Layer 7 of a small transformer language model trained on English Wikipedia (13 layers, counted from 0, width 128).
A neuron adds its activation times its output weights to the MLP's output. To switch it off is to set its activation to zero at one token and run the rest of the model.
A neuron's activation on a vector x is GELU(weights . x + bias), where the dot is the dot product.

Input weights of the MLP neurons that the questions are about. A number n stands for (n - 500) times 0.0013.
n34 (bias -0.047): 468,438,521,632,552,301,604,564,443,538,554,698,598,568,356,503,602,668,560,540,485,625,565,676,676,634,453,761,526,317,503,565,631,541,722,525,411,412,358,408,517,718,473,280,454,492,314,559,421,489,578,296,535,372,326,550,310,799,579,445,528,368,592,387,303,246,682,327,347,496,307,631,438,405,457,297,631,430,466,361,564,392,446,276,519,503,404,556,435,656,571,529,503,411,623,629,493,471,424,644,464,470,503,538,545,515,597,220,673,410,413,500,465,427,527,542,322,549,570,360,490,504,504,435,550,615,498,362
n44 (bias -0.151): 361,599,542,411,385,541,510,508,489,471,524,408,505,529,500,436,475,580,486,522,637,544,497,611,526,478,497,543,351,427,500,429,383,478,491,546,627,523,381,531,557,550,546,467,609,488,587,564,598,603,524,525,594,453,517,495,526,487,516,500,305,573,548,550,519,449,433,490,546,481,570,531,502,554,484,451,513,370,515,497,454,524,401,373,493,545,403,484,645,560,533,783,459,538,484,767,409,481,378,356,454,442,477,632,464,384,456,461,384,524,484,521,438,418,462,476,379,457,284,519,521,489,492,474,511,390,335,453
n105 (bias -0.132): 253,261,241,580,628,768,362,490,375,474,551,550,612,383,662,410,425,503,363,469,534,671,428,527,470,483,589,452,576,678,550,613,433,535,408,637,671,651,597,474,441,580,616,521,520,665,383,593,568,619,770,521,355,582,504,456,375,563,683,559,428,387,564,387,415,629,683,513,604,374,528,543,366,353,436,602,443,464,684,510,651,593,414,458,420,394,591,517,621,497,510,444,546,304,538,459,585,595,416,372,561,532,377,406,503,679,466,625,511,550,455,510,305,360,449,658,429,377,364,578,537,448,569,457,425,410,507,677
n127 (bias -0.122): 714,666,436,306,793,482,384,753,482,627,518,243,364,528,527,320,350,610,570,553,470,531,544,349,568,735,416,447,594,398,710,420,611,637,299,664,500,504,505,365,712,539,616,575,587,283,617,676,407,324,535,567,491,675,851,561,322,735,568,682,448,642,487,456,333,386,426,419,546,518,309,445,484,488,802,538,434,231,525,667,635,243,471,374,573,756,400,410,763,394,351,500,630,522,376,546,369,729,484,554,452,341,312,672,508,375,464,572,699,658,256,349,539,414,755,376,351,514,496,474,315,666,267,528,628,467,333,648
n277 (bias -0.104): 436,344,570,496,668,431,456,680,624,643,636,467,411,619,684,450,288,537,461,805,715,396,602,492,603,483,354,599,444,445,480,799,524,615,708,658,520,696,369,447,611,199,656,556,241,610,392,752,291,648,635,136,365,451,615,373,385,422,605,831,560,427,295,513,572,487,335,397,702,317,641,480,360,274,301,402,361,383,452,21,442,562,476,509,463,347,458,616,460,286,572,601,527,508,376,481,529,462,480,422,652,520,613,577,484,527,481,348,679,413,470,314,790,604,647,471,530,559,613,526,596,344,582,577,564,504,514,439
n321 (bias -0.130): 336,618,619,486,308,592,520,569,424,433,626,224,465,554,670,630,519,517,535,521,444,203,563,308,526,415,493,409,471,405,642,546,369,645,306,496,539,530,385,349,537,442,434,518,569,733,500,580,447,808,559,418,590,432,663,413,568,469,512,550,492,563,486,459,612,503,500,591,437,367,449,473,330,449,465,399,412,509,483,409,692,527,362,421,537,395,493,439,572,564,648,633,594,469,528,500,473,643,715,699,424,539,623,416,439,357,430,534,327,598,556,84,503,439,582,636,448,511,633,391,613,757,439,660,595,586,396,544
n328 (bias -0.069): 460,450,658,407,598,272,447,656,400,638,477,485,534,554,519,285,521,504,535,511,592,680,519,699,541,310,344,142,404,440,595,436,507,563,688,394,434,574,334,345,757,404,383,644,430,460,796,569,337,623,582,128,634,413,430,545,674,496,657,659,550,314,567,462,658,492,579,533,643,466,473,616,472,562,324,612,451,443,507,455,439,405,624,307,618,500,436,482,503,416,337,508,497,541,553,565,450,643,441,398,754,507,511,712,609,263,449,478,409,690,280,450,589,478,687,569,455,604,367,523,467,427,408,580,681,397,505,283
n369 (bias -0.096): 431,458,460,703,513,383,506,417,409,438,643,470,425,568,321,481,261,507,517,476,477,714,442,614,580,411,380,522,479,596,330,455,446,550,389,349,557,734,346,621,533,433,535,421,383,679,232,627,462,584,676,382,406,586,285,561,451,672,631,546,492,292,540,479,350,227,558,503,494,623,447,480,366,491,252,539,545,527,674,616,585,417,522,563,470,473,703,596,513,431,664,551,708,517,569,457,480,446,362,437,409,478,539,676,372,575,624,484,554,427,253,519,338,483,573,576,310,420,615,466,640,590,576,525,599,584,528,592
n464 (bias -0.077): 301,347,368,673,562,551,561,564,560,589,493,639,686,364,482,363,407,352,374,344,521,400,525,511,613,587,619,416,796,633,423,565,312,526,383,345,643,446,721,651,531,532,365,662,419,500,306,542,629,434,610,383,369,438,422,418,666,469,527,435,497,625,419,436,564,504,464,590,640,453,570,534,480,503,675,576,376,554,507,564,569,667,614,669,450,462,674,490,472,472,530,516,529,308,356,411,761,636,503,478,432,490,790,476,187,538,497,610,383,535,644,432,376,573,574,365,575,276,611,357,406,434,664,588,500,534,349,397

Output weights of the MLP neurons that the questions are about. A number n stands for (n - 500) times 0.00087.
n34: 592,603,419,466,317,363,625,581,418,467,483,508,496,398,331,508,560,471,615,679,433,603,479,438,527,598,687,703,479,554,500,186,488,532,209,625,413,328,686,598,606,725,653,434,452,286,142,468,456,581,566,581,114,500,660,408,334,468,445,767,541,687,398,534,316,546,478,646,423,584,500,480,473,478,375,452,449,299,641,598,379,434,562,772,599,372,397,363,500,480,377,604,552,422,557,518,759,323,418,602,169,362,425,681,639,768,466,582,306,373,565,500,560,360,458,348,467,397,670,640,580,596,806,290,280,482,504,829
n44: 428,612,451,655,537,506,539,595,582,402,416,721,433,519,520,507,544,523,400,404,503,534,613,378,340,564,493,365,487,565,473,447,625,539,355,434,529,487,448,454,580,307,557,471,569,357,527,443,435,582,639,593,477,488,522,510,571,607,289,533,591,795,613,391,329,503,625,510,641,449,456,534,704,542,620,284,474,570,620,577,254,483,648,420,604,555,590,569,449,455,478,547,450,568,573,131,524,551,567,357,571,507,480,406,406,387,480,436,482,434,586,431,487,442,562,524,425,450,432,387,461,512,254,472,436,432,727,383
n105: 370,345,566,496,474,462,598,429,422,577,397,389,462,526,473,496,504,318,322,558,427,674,656,628,752,463,565,587,301,665,677,599,455,282,349,553,352,398,473,464,449,459,634,701,644,439,468,504,482,489,409,669,493,456,423,542,808,522,349,529,565,468,535,583,787,444,564,500,508,436,400,588,417,573,770,639,523,280,367,447,315,464,300,364,565,370,623,674,315,361,413,491,389,619,556,560,504,444,496,638,421,635,670,463,607,504,550,429,551,430,362,613,374,175,706,296,385,433,919,413,514,507,372,582,349,700,725,556
n127: 477,510,377,380,530,256,361,849,462,700,423,500,500,500,463,723,308,509,500,669,363,556,907,597,597,700,346,439,491,559,481,321,433,695,574,291,550,159,473,457,579,436,487,450,627,519,650,553,352,662,658,429,406,526,465,450,405,740,410,469,621,559,459,443,568,278,665,285,556,647,747,764,549,602,256,426,239,774,556,611,250,495,482,482,468,317,139,526,513,398,263,569,736,552,513,448,688,388,521,315,693,742,364,504,748,463,769,472,596,454,420,371,118,267,541,453,554,425,642,495,330,761,466,622,351,252,500,490
n277: 772,457,481,365,555,544,409,273,686,424,773,516,657,652,554,558,724,452,408,542,424,395,333,492,504,608,443,697,570,380,500,373,487,466,518,362,500,582,671,313,166,309,529,513,423,462,555,663,355,479,544,397,253,293,826,771,496,496,636,638,431,430,440,480,338,496,371,354,709,604,547,690,355,873,425,513,581,451,468,539,607,463,487,636,478,594,630,817,591,574,782,520,761,80,634,361,596,267,488,437,442,543,216,363,376,676,313,272,362,613,405,654,500,226,580,471,429,382,486,251,468,606,247,348,400,703,500,537
n321: 434,609,372,554,621,593,361,374,721,402,767,493,480,472,545,389,634,549,480,481,245,403,562,504,549,604,622,538,652,570,395,672,464,267,475,744,657,395,686,362,525,566,324,536,425,304,542,638,785,472,585,643,500,574,422,231,504,633,429,579,381,565,456,504,599,632,403,756,320,691,250,438,345,413,468,383,504,610,195,599,551,354,556,709,419,383,492,764,555,744,496,426,606,195,596,607,707,500,286,410,327,326,423,320,622,799,504,605,414,430,421,560,734,295,557,473,374,387,457,570,418,367,641,334,301,589,561,676
n328: 318,510,343,323,237,722,669,663,464,684,625,281,182,595,505,748,465,423,658,620,437,450,658,270,451,193,548,580,414,393,385,643,433,399,588,749,682,535,582,686,599,578,598,447,500,856,295,537,427,336,226,914,335,458,500,452,433,425,479,435,588,703,258,701,328,429,349,480,411,327,604,463,654,108,977,458,627,540,684,348,257,464,213,457,414,320,445,757,483,339,583,493,397,701,595,528,485,262,301,542,495,572,583,439,386,520,573,405,752,145,514,643,599,815,534,690,350,495,384,275,513,565,782,401,363,394,355,739
n369: 525,369,711,466,386,625,610,550,506,420,609,548,273,383,436,483,551,572,477,286,473,445,500,500,380,578,602,336,604,414,626,536,591,275,627,521,533,381,595,565,507,625,634,415,577,585,647,558,438,510,480,440,426,652,481,374,546,650,620,414,547,342,593,509,574,610,390,442,273,511,539,405,500,684,536,510,460,672,357,560,426,493,451,487,461,496,422,669,540,665,456,432,503,627,607,364,445,385,357,661,374,429,446,666,376,476,394,609,566,261,593,531,306,486,351,611,483,347,472,293,697,718,354,543,581,424,521,726
n464: 572,599,517,457,570,305,621,463,281,500,592,556,474,406,656,539,417,443,413,808,419,484,367,504,575,406,596,572,386,446,579,538,489,868,765,381,394,516,424,579,480,566,373,420,362,500,612,738,540,392,485,256,700,559,213,461,542,363,542,357,528,310,612,274,565,454,464,551,354,405,594,507,441,570,665,467,519,486,551,389,664,378,759,443,618,688,650,474,358,715,690,512,507,728,553,549,464,625,500,313,613,586,490,633,616,347,632,199,649,602,440,504,725,605,389,536,531,607,484,409,468,437,280,331,518,353,603,217

Each question names a token from some text and the token that comes next. It shows the vector x that enters the MLP there. A number n stands for (n - 500) times 0.0085.

Then comes g, the gradient of the next token's log-probability with respect to the MLP's output, scaled to length 1. A neuron's effect is roughly proportional to its activation times (output weights . g). A number n stands for (n - 500) times 0.00071.

"(", then "="
x: 492,536,454,502,494,415,549,417,471,410,503,505,495,458,555,582,544,451,504,553,384,457,515,514,262,513,586,636,391,420,352,569,375,351,493,406,232,466,417,480,446,605,558,485,635,468,561,416,544,571,534,577,367,435,496,613,500,480,371,530,414,621,402,631,439,470,449,450,329,567,582,505,543,531,529,514,659,578,432,472,365,526,433,450,417,581,431,454,511,453,548,598,532,336,622,594,496,404,425,451,476,503,429,468,601,532,465,417,571,393,561,602,458,415,431,479,398,557,583,690,460,497,526,675,598,581,781,393
g: 597,401,566,588,565,554,510,517,588,443,428,590,543,332,855,488,588,562,415,379,513,686,552,517,373,316,347,421,304,576,407,465,412,621,461,531,547,441,447,507,341,473,396,573,383,317,568,121,566,646,289,609,745,569,569,625,691,533,464,360,415,567,624,306,318,613,411,392,796,588,260,531,682,619,442,379,371,528,499,539,500,402,529,515,545,585,526,450,546,424,527,632,501,496,714,470,785,536,553,641,359,684,506,533,360,533,555,546,413,520,348,453,476,422,223,275,492,641,441,651,518,700,382,536,502,177,505,699
Switching off which neuron hurts the next token most? n44

" l", then "ym"
x: 544,618,465,409,527,445,494,630,504,543,508,443,438,498,557,557,485,437,583,558,483,478,479,474,124,481,490,568,557,410,394,486,298,543,363,528,334,340,323,525,410,496,554,680,646,243,502,566,522,486,425,567,544,538,564,361,503,458,414,501,403,707,389,594,561,606,377,503,456,533,456,502,408,619,614,510,578,436,457,461,475,395,542,387,449,525,373,277,560,402,506,537,334,418,485,592,375,457,542,476,399,530,492,561,519,404,421,522,556,561,574,579,593,529,381,402,545,567,569,669,339,549,632,585,508,501,729,528
g: 351,707,433,754,671,499,625,531,548,471,541,526,280,654,474,520,527,390,477,651,527,532,514,658,542,358,450,390,583,384,629,411,654,406,572,335,565,357,495,390,416,340,518,625,379,434,533,143,539,638,441,562,363,260,451,589,443,334,376,505,610,505,396,763,320,477,415,244,364,404,494,872,523,530,695,348,586,617,618,543,597,549,483,687,551,380,354,554,699,604,322,660,827,400,487,630,506,447,499,423,474,253,518,779,385,521,646,492,552,501,576,564,456,325,442,567,505,414,463,417,669,474,352,610,451,444,486,414
Switching off which neuron hurts the next token most? n127

" Watson", then " Fellow"
x: 470,539,553,401,482,447,524,510,455,484,515,540,445,396,409,504,511,584,519,374,572,519,446,522,162,472,528,506,457,522,347,391,329,353,454,324,464,624,462,586,465,547,514,517,590,424,354,609,603,531,567,717,428,623,389,410,576,432,479,481,412,567,342,575,549,481,369,511,481,531,553,501,491,632,441,490,547,503,508,431,389,519,465,605,301,499,537,494,520,316,575,560,454,510,569,592,474,400,393,452,445,578,547,398,558,540,566,526,355,475,449,600,368,567,436,481,485,499,492,705,429,297,616,623,496,575,785,671
g: 456,476,372,433,502,601,630,595,419,428,763,403,392,453,337,572,636,367,501,559,420,373,591,660,491,641,462,549,396,342,428,544,491,521,776,457,579,605,660,253,479,545,820,593,513,501,719,289,637,671,464,515,513,417,264,268,768,469,620,539,492,561,448,477,676,654,527,401,510,226,436,240,485,577,245,524,574,728,476,302,568,543,472,527,487,420,394,618,525,478,401,423,471,311,474,382,571,375,634,600,411,421,429,636,460,433,590,410,503,523,452,719,572,291,497,623,483,477,561,841,456,690,433,387,330,302,631,471
Switching off which neuron hurts the next token most? n369

" large", then " house"
x: 457,694,483,467,544,602,498,602,461,527,456,463,633,401,443,667,634,403,526,528,536,631,462,544,198,542,549,473,468,385,461,471,367,378,587,507,354,440,454,515,373,693,446,621,558,275,548,514,466,512,483,398,531,424,585,250,492,325,412,532,404,575,367,631,547,519,417,524,486,489,573,392,435,779,450,550,596,510,379,586,287,515,494,500,449,462,390,342,551,529,477,531,433,478,427,580,317,377,437,441,376,499,539,475,681,500,396,637,432,602,569,592,453,586,440,432,469,462,445,592,489,547,587,714,482,536,785,593
g: 533,575,485,494,332,628,272,490,485,456,238,481,485,436,480,641,384,549,356,486,550,305,601,597,473,401,676,706,533,282,455,546,486,470,386,762,569,594,767,439,473,293,630,229,599,677,442,459,538,575,557,471,427,620,191,546,542,696,453,285,369,739,349,757,539,348,458,524,624,685,596,345,657,627,614,600,422,435,653,377,563,382,464,629,447,326,701,397,617,539,469,529,439,512,503,318,466,577,592,301,400,731,567,378,706,456,399,632,460,334,500,409,502,578,536,482,280,558,485,645,470,368,325,656,397,586,516,567
Switching off which neuron hurts the next token most? n44

"(", then "1"
x: 532,572,452,570,495,419,575,421,470,411,484,536,530,457,522,610,586,469,509,520,431,395,585,577,258,558,559,645,381,372,324,584,439,368,539,400,240,461,381,462,392,632,516,517,611,520,575,382,501,530,475,514,391,387,557,595,447,504,400,483,427,682,409,625,450,450,496,447,359,537,488,521,540,469,594,477,696,507,401,474,378,461,422,403,456,564,402,457,513,487,552,583,491,402,584,599,510,381,450,466,439,478,442,443,590,424,441,459,574,393,534,588,486,462,448,518,401,629,604,698,427,491,515,622,618,557,770,403
g: 458,646,428,460,507,319,606,492,377,730,482,675,379,455,451,714,303,635,356,511,493,584,420,729,755,330,662,540,582,547,748,571,397,610,361,530,519,646,648,562,472,617,690,393,445,516,442,481,531,610,598,441,560,389,518,606,310,656,490,533,154,502,546,610,432,462,431,460,469,561,341,502,377,254,433,395,359,432,647,695,373,475,564,598,665,293,544,595,555,602,327,686,546,377,412,802,583,410,502,352,431,432,533,674,380,458,625,278,399,557,584,319,588,509,533,389,454,392,386,533,504,564,436,583,740,374,228,276
Switching off which neuron hurts the next token most? n34

" joined", then " Corn"
x: 475,480,509,382,535,607,558,544,460,497,576,488,463,334,402,414,512,445,472,411,494,441,513,580,267,554,480,487,594,382,376,424,301,544,493,436,316,628,386,577,552,497,432,641,531,370,481,440,471,543,458,368,569,420,435,454,624,302,367,636,411,664,472,577,478,398,453,638,362,532,578,510,489,826,520,561,432,530,545,543,382,624,449,546,386,464,546,392,564,505,606,494,248,538,428,590,451,501,520,431,451,581,495,362,547,480,468,564,370,450,524,622,474,528,467,483,530,589,448,503,465,460,711,604,588,605,823,527
g: 555,492,332,438,523,184,613,577,592,336,379,633,518,759,433,277,455,505,402,817,564,452,654,482,599,489,461,573,445,673,426,615,691,609,424,315,632,549,441,627,406,474,468,454,349,579,403,576,341,297,630,456,609,454,485,583,277,423,620,506,516,477,520,580,616,521,574,608,782,643,571,579,384,485,798,561,510,657,653,581,478,436,547,514,402,443,311,782,553,497,315,534,393,562,355,413,644,600,261,457,595,265,418,550,406,395,786,312,535,576,371,316,390,412,526,428,632,305,476,659,372,306,428,528,455,598,482,435
Switching off which neuron hurts the next token most? n464

".", then " This"
x: 591,500,518,391,525,493,520,502,497,501,505,547,489,414,461,583,519,574,524,487,533,509,477,592,309,463,510,548,486,461,384,494,337,504,535,527,146,443,474,472,442,605,482,581,502,454,442,533,412,539,597,403,522,477,532,463,532,408,428,551,421,575,395,568,540,451,372,419,517,459,555,533,491,564,485,371,519,422,399,450,418,509,420,433,397,494,456,541,526,493,509,547,248,554,428,600,539,366,422,465,547,599,478,422,563,438,546,484,546,448,524,516,576,557,495,370,535,528,493,551,477,510,556,658,473,633,855,571
g: 517,538,417,399,451,620,387,209,513,441,613,727,202,547,589,659,586,508,592,773,353,521,592,744,477,436,495,632,354,548,429,336,473,686,382,662,588,476,432,440,501,562,617,293,478,402,613,362,412,449,435,660,442,311,440,472,556,359,395,556,405,601,361,634,470,665,633,501,343,455,559,595,456,475,524,428,725,292,358,353,608,493,533,387,457,715,432,571,356,546,412,237,534,506,690,457,531,464,240,475,525,525,405,398,325,500,643,677,645,460,546,611,858,610,517,325,412,508,508,549,298,438,677,690,400,502,572,737
Switching off which neuron hurts the next token most? n277

" the", then " Department"
x: 486,648,420,515,505,537,534,548,482,565,486,427,497,439,418,488,484,409,530,573,553,560,546,512,249,438,454,508,392,516,428,456,394,443,587,530,230,508,514,534,490,615,489,633,541,430,580,438,482,625,411,446,441,546,428,513,456,447,443,461,409,545,273,627,517,464,450,518,374,475,554,558,437,768,470,594,486,486,395,452,240,525,523,480,565,493,499,342,543,439,457,522,340,533,479,590,443,398,499,445,485,511,460,501,570,438,377,489,445,593,497,709,435,520,447,462,526,580,525,549,405,573,576,625,540,545,840,571
g: 565,572,429,363,519,802,729,742,556,199,593,316,480,508,427,508,337,634,491,721,406,654,464,443,504,422,410,391,635,535,523,445,504,479,286,516,546,665,442,664,301,362,588,670,427,554,550,504,504,604,434,487,277,421,387,390,625,745,487,476,700,595,388,406,559,699,265,501,386,392,332,773,529,577,492,558,582,370,477,291,404,787,429,561,571,699,417,574,440,402,422,476,476,551,490,303,586,473,325,379,374,713,546,592,535,334,616,460,630,391,263,445,485,379,546,555,295,446,615,550,666,584,457,529,554,732,373,479
Switching off which neuron hurts the next token most? n328

" dis", then "abilities"
x: 603,670,380,414,472,513,415,570,519,464,483,487,459,440,540,649,606,606,561,481,379,492,545,389,157,423,543,548,555,415,414,531,393,505,418,599,451,326,379,470,281,606,473,684,467,375,555,477,450,483,413,443,489,442,635,417,481,432,435,525,412,722,251,600,602,494,445,379,439,417,587,507,482,578,552,564,682,496,430,466,380,553,558,420,339,589,517,354,579,442,621,570,235,469,522,590,241,515,585,471,430,540,510,562,582,496,408,562,517,448,630,523,621,637,383,456,418,488,544,605,382,416,657,603,425,539,722,419
g: 235,557,326,467,515,386,359,434,304,619,324,460,667,304,573,655,464,393,535,232,389,540,469,392,570,514,436,440,512,545,630,775,597,495,345,301,536,540,584,663,488,563,525,867,342,508,359,564,667,830,406,688,539,506,536,321,676,535,468,558,580,449,727,548,697,545,388,667,438,451,507,689,672,385,497,386,550,510,696,468,527,668,572,354,432,452,552,548,355,558,428,398,570,566,585,383,474,600,268,83,399,470,588,453,455,386,524,434,556,618,638,527,655,571,378,450,521,501,481,414,537,553,608,454,270,457,503,342
Switching off which neuron hurts the next token most? n277

"ph", then "oma"
x: 473,647,494,374,577,471,535,610,426,530,379,415,601,456,431,575,593,556,502,389,407,352,459,495,143,401,511,496,318,364,433,498,323,431,334,398,368,428,417,468,469,578,557,560,466,353,329,486,539,534,518,735,581,529,437,514,518,452,422,499,421,476,420,628,528,510,412,436,641,513,559,521,527,598,551,509,584,520,490,402,341,563,440,385,390,412,465,370,572,333,518,537,518,336,532,596,363,448,523,459,526,664,468,606,584,450,443,534,530,494,537,540,646,564,418,368,483,573,558,687,564,469,592,579,578,583,716,607
g: 314,307,231,582,507,482,273,455,511,329,633,406,400,677,531,551,360,380,295,473,545,318,535,645,446,585,526,378,664,311,568,507,682,511,520,412,410,575,531,528,522,568,413,369,638,400,408,494,753,375,494,628,512,429,315,588,363,286,247,370,391,619,703,591,775,611,554,501,311,704,336,379,609,613,515,326,528,633,579,649,467,484,521,651,597,284,638,575,499,536,802,626,548,383,408,431,564,431,410,651,417,557,471,481,463,440,578,491,747,541,349,580,623,497,687,553,337,700,431,614,411,308,681,439,523,476,433,673
Which neuron, switched off, raises the next token's probability most? n321

"ects", then "."
x: 446,621,422,334,450,464,470,573,508,458,491,485,481,286,478,501,553,525,496,504,515,431,463,543,220,478,483,512,476,526,504,481,350,426,548,530,395,498,385,418,423,616,474,573,543,486,569,462,460,615,410,592,562,474,447,480,515,379,412,416,411,634,374,658,516,429,358,515,545,460,569,580,479,579,558,541,515,561,525,509,522,550,377,478,412,534,485,293,557,352,599,552,476,564,400,593,498,361,502,474,468,525,465,486,549,457,511,451,483,411,578,324,460,526,525,420,569,605,429,581,444,486,677,677,541,542,844,546
g: 496,542,636,568,538,295,572,626,474,480,296,425,401,522,528,512,420,476,438,251,514,507,560,317,533,527,529,499,355,474,440,499,393,322,686,469,671,467,684,334,505,617,530,702,584,630,531,603,671,393,368,652,498,565,520,425,585,480,531,550,469,179,342,606,593,693,275,672,412,528,415,478,167,273,593,632,617,508,318,519,473,706,560,672,524,396,397,779,635,380,559,684,463,617,557,634,271,505,444,581,362,368,739,441,401,616,414,389,452,513,661,425,685,285,570,474,346,298,543,712,435,534,505,386,361,684,412,640
Switching off which neuron hurts the next token most? n321

".", then " During"
x: 554,506,523,347,530,548,545,481,498,495,510,581,466,443,444,580,453,593,532,440,524,533,470,574,309,475,456,536,460,460,393,469,362,543,491,522,129,490,417,464,461,570,489,536,483,505,381,560,426,559,628,400,485,459,508,396,502,422,422,537,423,551,407,569,563,381,414,479,484,522,542,529,481,582,417,421,497,470,441,459,430,493,432,489,395,516,492,580,528,451,526,562,271,530,401,596,493,422,469,475,507,540,518,424,576,460,546,469,541,430,550,534,552,546,503,414,520,627,508,481,488,464,601,650,469,637,863,556
g: 514,754,590,329,540,633,597,614,436,475,486,346,741,591,423,509,487,611,745,413,494,606,592,665,624,536,618,532,613,470,527,534,400,612,347,610,494,748,510,558,560,388,408,526,310,423,391,586,259,406,609,417,290,481,614,334,705,529,484,714,497,528,557,360,681,554,626,628,597,391,475,561,140,543,283,503,582,412,520,432,307,463,676,473,380,670,634,333,308,475,473,376,454,364,440,508,421,526,384,736,467,347,304,454,280,420,460,395,574,506,536,483,644,700,753,455,278,523,416,436,619,338,344,557,316,635,499,635
Switching off which neuron hurts the next token most? n277

" leg", then " function"
x: 501,636,532,388,454,526,491,567,466,531,490,543,567,262,499,620,550,563,476,434,439,407,378,380,160,493,657,507,479,412,359,511,229,409,513,556,405,384,467,480,395,700,499,606,536,447,470,547,490,690,436,488,537,621,458,366,511,578,438,495,440,581,376,616,569,606,279,547,433,457,611,502,498,517,564,505,482,351,328,482,436,453,488,413,347,528,460,266,569,504,542,568,403,539,492,594,377,343,563,457,463,646,492,365,602,515,426,509,546,575,509,534,605,594,481,424,450,651,552,434,513,394,658,601,546,525,752,487
g: 516,484,609,567,634,410,446,476,419,515,376,409,445,294,694,429,490,371,260,707,683,579,594,611,465,424,447,468,435,540,632,638,482,153,638,482,454,513,278,496,361,529,455,514,569,400,479,442,478,611,505,444,435,310,457,463,697,388,667,308,436,565,363,474,311,469,472,767,437,412,354,696,558,242,479,518,425,742,359,365,363,527,631,627,550,367,472,422,605,771,392,550,825,328,460,508,748,652,669,573,406,351,443,501,679,562,429,443,563,708,552,392,290,627,505,578,469,579,372,548,652,613,395,390,609,543,742,502
Switching off which neuron hurts the next token most? n321

" Most", then " residents"
x: 501,626,631,555,529,553,530,516,515,459,548,544,550,424,523,498,509,550,530,365,620,438,510,545,198,386,508,510,472,541,377,425,293,394,510,593,255,514,494,500,412,627,406,454,535,297,457,553,542,581,607,508,500,583,556,321,557,319,340,399,415,505,542,602,586,457,551,403,551,546,591,527,470,633,362,341,536,483,366,480,308,395,563,484,474,490,459,427,538,501,530,546,433,450,472,593,274,303,488,434,414,586,488,388,537,541,552,482,447,532,512,507,413,579,515,561,489,596,503,513,543,405,551,660,582,534,787,543
g: 539,490,372,612,748,588,517,580,437,723,454,284,356,724,733,535,400,595,219,468,445,700,581,538,555,437,346,441,441,407,474,407,460,410,730,467,480,325,589,522,532,480,676,532,546,281,411,403,534,637,537,556,658,695,392,650,637,519,275,384,581,459,532,610,554,344,649,563,425,467,426,353,751,398,558,521,607,276,496,589,341,584,500,541,563,233,450,551,436,671,239,469,642,589,220,575,333,693,296,311,644,434,623,587,547,526,413,646,484,655,498,621,578,497,539,617,229,606,358,547,401,476,343,399,393,454,525,503
Switching off which neuron hurts the next token most? n44

"hem", then " C"
x: 478,554,399,458,487,514,519,579,468,449,431,518,549,430,492,647,555,492,510,497,389,501,367,663,134,365,600,528,422,520,360,551,385,459,306,463,411,458,616,530,494,655,506,545,441,392,507,447,676,481,530,768,490,624,475,489,499,434,504,499,409,688,340,614,448,441,487,495,538,452,523,492,477,594,530,448,559,541,606,467,307,530,428,477,506,416,490,456,526,559,542,540,386,330,520,592,518,396,459,514,521,578,441,518,490,551,541,397,425,458,527,519,398,373,420,433,399,554,504,515,581,454,523,619,450,532,760,617
g: 504,411,518,484,513,534,619,396,377,435,344,422,393,381,668,467,437,483,341,723,479,742,507,589,658,299,477,426,574,564,524,706,521,291,485,592,356,348,487,403,384,351,419,471,728,526,390,483,584,483,412,493,556,296,487,460,633,355,709,504,379,465,496,480,515,577,524,478,501,569,449,651,682,511,635,600,467,500,703,546,306,731,361,507,367,467,620,504,592,526,559,644,414,470,343,605,762,446,417,598,689,449,596,496,839,637,748,336,537,432,437,571,433,486,549,510,438,505,208,885,235,261,323,444,389,438,623,340
Switching off which neuron hurts the next token most? n105